Layer 3 of a small transformer language model trained on English Wikipedia (16 layers, counted from 0, width 64).
A neuron adds its activation times its output weights to the MLP's output. To switch it off is to set its activation to zero at one token and run the rest of the model.
A neuron's activation on a vector x is SiLU(gate . x) times (in . x), where the dot is the dot product.

Input weights of the MLP neurons that the questions are about. A number n stands for n times 0.0012.
n0 gate: 41 50 -20 -25 -48 25 -17 134 -63 112 -192 60 -152 217 38 -179 103 -93 -94 72 91 -127 180 -43 -160 -19 -26 68 65 -152 -26 -16 -90 112 -34 129 32 63 128 -22 210 6 -112 -130 -122 144 -92 51 31 -171 -98 -5 -201 -66 63 -148 -87 -349 168 79 -64 118 -231 -197
n8 gate: -215 -11 45 13 -14 29 293 -32 18 -36 36 155 -93 -5 -81 150 168 16 55 -85 43 -18 -9 -80 -83 152 -368 12 -58 -189 78 -19 -34 290 -76 -283 -122 43 193 157 217 46 -81 -32 26 169 -30 -60 -3 68 270 -162 241 -104 313 -330 -54 121 23 -231 -317 288 -52 28
n11 gate: -4 -82 21 42 -43 -12 6 -53 -9 187 79 -67 8 44 215 -60 -86 -138 -48 -154 175 -83 -130 -66 -183 -82 172 -134 344 -180 8 189 100 84 -51 -31 -72 -149 51 -37 -38 -126 -328 202 261 -71 105 -52 89 39 -168 122 -145 258 -47 47 -192 48 74 -44 255 183 90 8
n78 gate: -2 -142 41 -224 160 7 -16 -61 16 -62 147 -64 -70 98 -164 140 -43 -50 -14 -171 -17 -103 305 173 5 322 -42 -49 -83 82 23 -209 42 9 119 -374 404 -48 -42 -157 101 -219 190 -165 -202 14 51 74 357 -235 112 -62 128 -144 341 -131 146 -243 -133 258 -90 -15 21 49
n87 gate: 43 -47 -260 -167 -78 -3 128 -173 21 -343 54 16 214 82 15 -18 141 -79 -64 -159 299 177 175 -142 92 -106 284 77 -202 -21 60 23 -165 -103 144 -42 101 61 -119 -223 40 29 29 -126 -16 20 78 -31 296 -267 -109 359 -62 -31 180 -101 -120 -11 -110 -119 -185 -49 193 263
n109 gate: -18 -46 59 36 -106 -143 38 -43 351 49 -68 79 269 18 -299 -75 -58 122 167 -337 -145 -114 81 -99 120 -214 90 26 -20 -205 262 -76 -80 -126 57 -135 39 -158 -94 156 38 22 90 54 91 37 39 163 23 8 124 23 166 -65 75 -149 -69 -201 -291 -92 -145 -91 -75 124
n119 gate: 61 78 -154 -82 -21 78 -157 -205 -122 -157 -104 44 81 -136 84 125 48 183 198 -189 29 -412 -413 149 -15 -203 132 41 -263 84 79 -254 -67 -36 231 -46 -95 262 129 91 250 -209 270 10 67 -300 120 -193 -188 -23 115 43 -68 57 81 -106 107 65 -27 235 -89 -50 130 33
n122 gate: 25 -108 -212 -40 -49 59 211 -89 -23 58 82 165 34 -11 98 29 242 -67 -86 12 -69 -65 99 211 15 -224 223 66 20 -94 -43 -80 -287 61 77 -52 -7 79 152 -71 -82 14 -28 -14 -211 -145 -90 -305 48 -145 53 80 134 35 -112 191 126 68 115 165 -109 -175 149 71
n127 gate: 116 -186 45 136 82 -3 -60 -45 -40 54 91 53 -54 -114 40 10 -37 24 97 78 140 79 -175 170 8 -216 149 -327 25 -176 163 -74 133 -154 -76 -51 53 -149 45 52 -211 -200 157 16 32 -16 -28 1 -83 222 -80 -215 104 141 -155 -40 91 -37 239 176 -44 -86 106 33
n157 gate: 65 -104 168 -118 -100 66 -133 70 -93 -74 141 -50 26 -82 -25 66 -92 -441 -149 -16 2 72 -59 10 185 -252 -36 63 -137 -70 34 -37 94 14 64 9 -296 88 -107 -83 -82 -25 42 24 -121 175 135 -132 -73 48 41 -179 236 -31 77 -31 -13 50 -1 -46 63 22 69 82
n0 in: 92 -33 302 -183 -330 60 59 136 -82 4 81 162 -48 115 -214 51 294 117 -116 -197 138 -224 239 18 59 -11 -47 -147 284 -181 -13 -150 6 -6 -195 19 160 80 -21 -195 286 -18 -107 -139 166 -124 48 -19 273 99 -92 -24 19 -88 130 7 80 143 129 74 0 184 -107 -7
n8 in: 70 13 -16 1 -56 233 -200 62 160 82 230 -211 78 32 69 58 113 34 60 0 -84 -79 52 114 -50 112 123 -87 102 61 -14 -95 30 -33 98 -24 269 16 104 -15 57 -6 412 180 33 147 125 184 -28 57 -5 5 -33 -136 0 100 39 -170 -164 105 -4 88 -19 5
n11 in: 99 60 -283 210 -187 -44 -27 -64 119 -79 -34 152 83 -132 153 -134 -211 159 65 2 -101 -112 -213 -221 -156 99 19 -147 121 -201 -1 -176 135 39 186 29 3 -174 -36 44 -186 -117 -70 -187 135 -142 -108 -173 144 35 67 151 -195 172 46 -78 -7 -10 -151 -74 26 -42 139 -149
n78 in: -52 -65 168 42 62 176 -112 97 20 60 211 11 110 298 -252 10 -152 11 116 103 -140 147 72 -54 -133 21 -232 221 -87 26 14 22 342 198 -159 179 33 67 266 168 -271 91 70 -121 -34 473 -83 -20 191 192 -120 27 -122 -251 -125 68 67 -43 -69 19 5 -258 261 252
n87 in: 182 286 1 -113 141 84 144 -69 -163 9 116 119 -118 -107 66 227 -142 24 -111 179 146 -16 -151 220 -26 -121 33 -207 63 -106 -107 -12 -11 -131 45 174 -195 -76 132 -94 172 -191 -56 304 91 -106 -46 -6 -70 11 148 -164 -150 46 -130 107 -104 145 74 270 345 262 -297 -432
n109 in: -84 -153 -91 73 203 -40 -176 -75 123 108 -215 -9 81 -73 145 419 137 36 181 -136 -89 -286 260 13 -18 146 -118 111 -114 58 110 -63 -10 -133 96 -40 -79 -101 -229 251 20 -132 315 -168 -241 -251 -12 -98 28 281 21 66 -149 204 -125 -137 -133 -66 10 -73 59 -291 10 132
n119 in: 9 162 99 -98 98 35 -137 47 33 -50 -229 206 -99 72 154 -230 -141 122 189 119 -21 -123 -65 43 -185 -97 -22 59 12 171 118 160 212 -62 -54 117 0 223 -167 -3 -59 -94 58 -28 58 307 -312 203 -28 116 104 70 -127 -79 48 3 -124 20 155 104 121 61 64 -100
n122 in: 207 -192 -117 94 51 -439 -145 104 -49 -190 139 -11 123 -218 119 -32 165 172 -56 -279 77 54 -8 -107 364 -54 32 -70 42 80 23 -253 215 -285 196 -120 -133 -136 -19 75 -2 262 179 121 -252 28 121 -97 57 6 117 188 194 -228 148 -190 129 25 -76 56 5 -213 -85 -88
n127 in: 110 -24 -78 211 125 -178 65 -84 -135 105 229 116 -142 117 52 40 255 -48 -88 -34 71 -4 -27 -4 22 -69 212 -26 60 -78 -13 99 4 -41 -133 -12 40 -101 -64 -187 -2 40 -206 43 64 -117 59 37 16 9 55 6 94 82 -32 60 115 101 -111 68 77 76 -205 27
n157 in: 126 -17 107 -114 49 -174 168 130 25 -235 138 49 -181 197 111 -44 -84 94 -279 -98 -233 45 103 105 -183 -76 70 -232 211 -29 176 -18 63 128 -24 -54 77 156 131 -102 -113 43 196 122 7 277 -68 -45 44 30 312 140 37 -390 90 5 -7 197 -116 -41 10 -272 63 121

Output weights of the MLP neurons that the questions are about. A number n stands for n times 0.0014.
n0: 14 63 -237 156 398 -36 -77 -139 -79 -5 -103 -71 -101 211 154 -108 15 -22 103 242 -38 182 -197 -61 -67 -16 204 249 -135 108 59 225 -179 157 116 43 -69 8 22 78 -152 41 -9 140 -138 195 173 -202 -231 -261 56 37 -134 164 -8 -117 -104 -227 -209 10 85 -30 37 -22
n8: -68 1 -104 126 152 144 288 190 229 104 163 -115 22 -19 -16 71 282 -19 -14 17 114 -152 6 16 -173 146 41 -24 -66 -89 171 -73 44 184 2 -437 58 288 85 144 349 -24 145 61 -37 181 157 233 121 86 76 -223 190 -238 417 -231 132 -8 -128 -237 -211 347 -122 -4
n11: -284 5 220 145 -148 -13 -101 -69 -171 164 -41 -146 -3 -28 65 -58 120 -280 -125 136 150 -10 -7 -48 -103 -220 18 -236 235 113 -68 143 -70 -307 48 46 -199 -57 -37 -116 22 -5 -51 133 -53 -203 -60 -223 157 -109 102 29 -168 37 -24 -115 -104 347 -273 -145 361 198 360 43
n78: -183 127 -221 113 13 71 -77 109 -54 -55 148 -61 190 -45 51 -25 169 189 177 451 225 287 -455 -39 84 -212 81 -17 151 -148 -80 158 -119 106 -50 283 -405 -24 369 120 -197 47 -113 225 238 -248 -46 33 -49 140 16 -66 -47 214 -343 -71 -112 44 62 -99 143 -5 -43 1
n87: -21 -115 -165 -121 -92 188 260 -98 236 -91 -99 18 184 20 47 33 -120 -75 19 -63 226 -299 111 -143 36 -93 344 212 -45 -164 25 -85 -269 96 126 71 144 206 -61 -287 51 146 -71 -268 -243 180 -60 62 193 -208 -215 207 13 98 328 113 189 167 -117 10 -152 -332 279 369
n109: -106 103 -221 -152 46 102 -325 33 147 106 -288 -46 -15 -23 26 208 80 151 431 -35 -56 -51 187 -9 -235 -237 -125 -67 -234 237 -20 29 -141 -141 3 -146 -173 64 -108 202 49 -91 422 -104 -225 -67 -304 44 16 82 -157 -151 -157 241 -3 -305 -164 -218 163 -253 316 -127 -167 275
n119: -139 14 56 -80 -17 -129 143 50 14 -52 235 -64 -266 -79 -174 -84 128 -219 -216 177 2 311 362 -98 105 96 -36 -116 349 -109 -273 373 -138 33 -34 85 14 -114 17 -67 -151 60 -146 40 -164 419 -72 336 252 116 -42 53 -78 -43 -131 209 -58 -83 134 -170 48 79 -255 180
n122: -185 240 156 -21 -29 461 158 -138 174 31 -153 -23 3 204 126 69 -3 -212 86 -37 -123 -334 90 68 -321 -3 -70 249 -113 61 -149 147 29 173 -171 -65 -47 -28 -33 -95 -65 -143 -170 130 244 -66 -98 92 287 79 -79 -64 -101 51 19 51 -182 -98 176 -53 217 273 -38 -27
n127: -22 192 -177 -76 -92 -4 5 -16 -13 -24 -81 102 69 201 55 -48 56 -113 -219 5 -178 -30 130 -239 64 130 13 110 -11 174 -276 -139 -64 181 106 119 -55 289 -134 -141 223 125 -177 74 92 -73 22 118 146 20 94 149 -148 -166 89 -61 -136 69 -292 -24 156 -66 -159 36
n157: -384 49 -213 212 -205 234 -117 -81 -64 62 -120 -193 197 -125 -166 -74 77 81 115 93 164 -100 -71 70 173 295 54 93 -170 -18 -88 -13 -109 -57 -135 189 105 35 -166 145 82 -226 -122 -109 80 -154 -62 -63 -92 -59 -244 -92 48 202 12 -43 104 21 200 -34 -37 340 16 -4

Each question names a token from some text and the token that comes next. It shows the vector x that enters the MLP there. A number n stands for n times 0.007.

Then comes g, the gradient of the next token's log-probability with respect to the MLP's output, scaled to length 1. A neuron's effect is roughly proportional to its activation times (output weights . g). A number n stands for n times 0.00088.

"av", then "y"
x: 118 86 -15 -31 -40 -146 8 45 35 -78 -97 -24 -115 -75 -14 2 58 13 -11 89 118 121 55 -78 -118 18 85 254 -76 32 20 50 112 7 -148 177 38 129 -23 -130 13 -34 -73 -115 45 52 -171 24 14 -84 -54 -30 15 -64 84 -80 -99 90 41 212 19 26 178 84
g: -155 -202 -67 -80 -290 -184 -264 34 -120 65 -50 153 -121 -73 -111 9 -213 -31 -37 26 -33 151 -16 7 -26 174 171 -109 -97 -257 -7 -84 -116 80 52 147 -143 -170 -125 -57 14 47 22 225 -71 -37 -106 85 -398 78 -81 -198 -155 -32 147 -254 101 84 108 -254 171 -12 297 2
Which two neurons, each switched off alone, lower its probability most, in order? n109, n87

" Ra", then "n"
x: -110 37 -49 5 -22 -146 14 -133 -31 15 -210 -4 -46 113 -12 -36 -113 -91 130 -79 68 193 -109 -125 12 -33 -22 54 -86 -73 10 188 38 44 -105 85 -37 -82 -71 124 -174 -48 107 32 -39 -18 -19 -32 -32 -34 38 18 56 -94 -76 -51 69 181 26 165 112 189 81 -52
g: -91 -150 106 -2 69 97 -155 -64 141 -46 -38 109 -128 293 -6 -204 154 -14 125 275 -213 163 -91 -139 -93 -93 177 -9 16 -432 -21 -150 2 -179 165 98 31 97 -83 170 -7 194 243 84 198 -72 -56 -36 -178 -116 -87 -128 -213 -16 51 112 135 106 -71 -151 -73 146 134 -233
Which neuron, switched off, lowers the next token's probability most? n0

" and", then " other"
x: -8 -114 -51 -43 -100 -75 -189 11 -86 -32 -14 119 12 97 4 13 96 -60 82 -53 -22 -155 -43 47 -17 -88 -37 84 62 125 10 80 79 38 41 41 -83 -3 -45 -16 28 118 -42 -85 -54 85 -195 -6 52 -201 -37 -103 -79 59 -63 -20 182 -78 19 164 138 -41 -137 26
g: -195 255 -65 -159 144 -219 -31 -79 -69 145 -85 -50 140 179 45 -162 -20 208 -76 -48 166 -25 -143 161 67 -138 58 -66 74 271 -91 12 -4 14 -2 -195 120 289 119 79 7 -40 38 -9 83 168 -227 83 -185 -277 -111 56 -62 72 38 -44 31 87 6 61 -236 466 -48 -209
Which neuron, switched off, lowers the next token's probability most? n0

" series", then " The"
x: -99 -90 -71 -57 -72 -91 93 -46 -19 -44 -135 82 25 115 151 -79 77 -109 64 -4 -228 -26 -50 -27 -28 -62 -6 143 79 -25 14 -45 144 -31 -57 75 -170 -25 -28 124 105 30 -99 65 -73 -5 -36 -3 147 -48 129 -28 -51 -22 -42 -80 -23 0 217 165 -23 -139 -94 30
g: 95 26 -108 35 22 124 -133 86 -119 -145 299 81 285 -180 223 133 -253 -69 176 -85 141 -86 -13 -146 137 -144 -112 -211 18 -76 -165 53 159 -36 -19 -36 13 -85 83 21 109 20 71 179 -215 -310 -159 -114 225 -230 89 72 -206 -51 -179 20 13 -110 31 -261 203 122 -147 42
Which neuron, switched off, lowers the next token's probability most? n8

"BC", then " d"
x: -35 -58 -90 66 -28 25 -29 -119 160 -96 -126 -60 -110 126 94 18 9 -132 -65 103 -124 -248 -21 -110 -56 -198 -2 -20 12 46 81 88 8 33 -42 95 -10 99 -98 121 -100 82 -184 -125 29 5 -34 -58 41 -15 -6 34 -20 -56 -11 -3 69 53 215 121 114 -13 103 44
g: 36 -98 -183 83 141 -10 204 139 -255 -1 34 84 -133 133 -59 190 134 -225 -31 -150 -200 -102 -118 288 105 -161 55 -131 -118 125 -5 -61 -81 47 -184 52 96 -194 -4 90 -66 83 64 87 37 172 110 276 -133 101 90 97 325 -308 129 -62 -57 -61 -258 -151 -158 -151 5 -165
Which two neurons, each switched off alone, lower its probability most, in order? n122, n8

" ", then "ran"
x: 126 -71 -28 -29 -6 -76 -18 -42 -112 -69 -174 151 2 176 -31 113 -16 -232 97 20 -168 1 -68 21 49 -44 -84 110 -84 -21 39 191 92 -10 -38 16 -67 15 -103 -68 -14 49 -75 -38 -14 -78 -69 -81 -38 -25 -92 -60 165 49 -30 -12 29 8 -108 148 -137 -12 51 16
g: 101 -174 -120 65 -6 123 -2 -261 183 -71 123 -123 -253 -62 71 -156 -102 -172 -228 67 203 67 -63 70 -156 93 -115 -81 49 -151 -181 -309 -13 -76 94 -279 104 11 129 69 9 -24 78 423 178 -228 18 152 129 147 -57 -85 -199 122 -188 -37 -38 -157 -85 76 33 -130 -82 -72
Which neuron, switched off, lowers the next token's probability most? n157

"act", then "ing"
x: -85 46 56 51 -35 -64 4 18 -79 -10 -22 -85 34 16 49 -96 -63 -96 -110 -41 -196 121 111 -81 10 -47 2 131 71 119 -92 -67 -2 -84 -104 200 -42 88 22 169 -103 4 -101 -135 -23 0 -107 -142 -47 -158 -46 19 -69 -140 21 -29 -101 13 190 91 29 93 109 -18
g: 51 215 -7 104 84 -21 -15 -219 -128 6 259 -51 -18 -119 183 -273 118 9 168 -58 -130 -11 130 -5 83 145 82 105 216 -233 57 -58 153 5 6 -8 92 -31 35 -168 7 108 154 -138 -286 -169 -111 -342 -288 161 -227 -117 -63 199 140 38 6 -38 -84 -42 -47 -221 87 -267
Which neuron, switched off, lowers the next token's probability most? n119

"ful", then "l"
x: -91 -94 85 55 52 -67 -124 -25 -89 -15 -75 -40 -182 34 -86 -99 47 47 -11 137 -83 -3 -12 36 -41 101 63 205 49 1 102 -47 1 49 -44 -115 -151 -62 -92 138 3 109 -63 -140 -49 -26 -85 -77 78 -147 -97 18 38 -106 -140 14 118 140 28 57 178 -47 -58 128
g: 289 -24 260 -82 232 -168 -46 -309 -16 93 -60 172 139 33 -12 -189 64 207 180 106 180 -103 44 76 -7 111 -159 -113 -112 -52 69 191 -122 -308 5 -68 56 -145 -136 -56 -104 70 153 -69 138 -14 204 -252 -145 103 75 -352 61 157 16 169 61 88 187 7 34 2 -58 92
Which neuron, switched off, lowers the next token's probability most? n127

" his", then " 100"
x: -50 1 82 -14 -88 -51 24 155 10 101 -17 -17 0 114 75 64 27 -139 84 53 -39 -16 -111 45 -109 51 -43 105 66 -21 6 -10 -11 18 1 -7 -54 -157 -19 -131 -252 -4 -181 -13 -114 20 -114 -120 18 -107 -136 3 -8 10 -238 -40 130 -82 49 215 57 -51 0 27
g: 128 -101 -52 -27 -242 -143 60 -32 221 -150 144 -206 -85 -268 318 -16 -28 -38 97 -89 65 -55 -7 296 56 -136 64 -334 97 -26 55 57 40 -25 -22 -79 98 263 -110 252 -68 -173 -62 185 -21 -145 57 -415 61 -179 -163 8 -56 80 27 247 -55 -2 149 1 -29 -38 22 -3
Which neuron, switched off, lowers the next token's probability most? n122

",", then " "
x: 152 -130 -59 -70 -30 -77 -179 -82 -116 -42 51 7 29 80 -72 118 47 -53 117 27 -61 -40 85 7 -49 -93 -97 42 -55 -75 2 82 76 119 -179 66 -80 28 -44 42 15 85 -39 -11 -91 23 -191 -63 69 -141 21 -59 -11 54 13 -34 48 -146 100 123 162 -158 -7 64
g: 66 -60 -45 -51 49 -292 76 63 -4 -93 62 48 210 -63 -152 -73 90 -150 109 40 -158 -132 -42 -173 -137 19 1 -26 -112 154 350 -68 -141 -24 -36 -145 74 -234 -163 65 -262 -85 225 -199 56 352 10 88 -163 -117 -183 106 -34 -73 -32 -83 221 -206 -162 83 285 98 -113 -159
Which neuron, switched off, raises the next token's probability most? n78

"ring", then " the"
x: -19 61 184 110 -22 58 39 30 -33 -2 111 -26 -88 48 137 -57 5 -34 93 -26 -33 -144 62 53 -86 -52 126 11 108 -63 72 19 69 140 -62 172 -142 -50 17 34 -128 186 -216 -137 -96 -97 -89 -115 14 -130 -112 20 -47 -99 20 22 -20 82 -33 198 -28 -67 -41 -20
g: 157 108 147 9 -71 149 58 -6 29 -54 -263 296 40 -64 256 -141 154 -17 25 71 -75 -197 367 -194 -2 69 62 -100 93 -2 -42 181 -150 -176 -12 -170 4 -171 182 -58 59 67 167 -10 -170 -232 -70 171 281 -106 -247 87 -25 -36 54 -22 -199 -178 -51 -88 110 -96 -236 137
Which neuron, switched off, lowers the next token's probability most? n109

" and", then " had"
x: 8 -108 -70 -52 -89 -65 -198 33 -55 -36 -52 104 31 81 6 14 86 -62 87 -50 -38 -164 -1 49 20 -100 -34 95 64 95 16 53 96 85 40 61 -76 -4 -42 6 2 94 -25 -84 -44 63 -215 -24 59 -210 -21 -109 -74 67 -48 -6 178 -95 30 157 134 -50 -132 50
g: 63 -130 -296 -44 -194 -41 8 -343 -186 -9 -251 -91 177 -60 -142 5 130 -269 -207 40 77 -150 4 222 -147 -192 -35 -64 -41 -59 -88 71 -195 -122 -149 179 -52 77 -18 -267 -259 132 -60 -124 145 -94 -116 -24 -15 91 27 -18 -165 -229 18 -203 -149 88 213 125 92 7 37 51
Which neuron, switched off, raises the next token's probability most? n0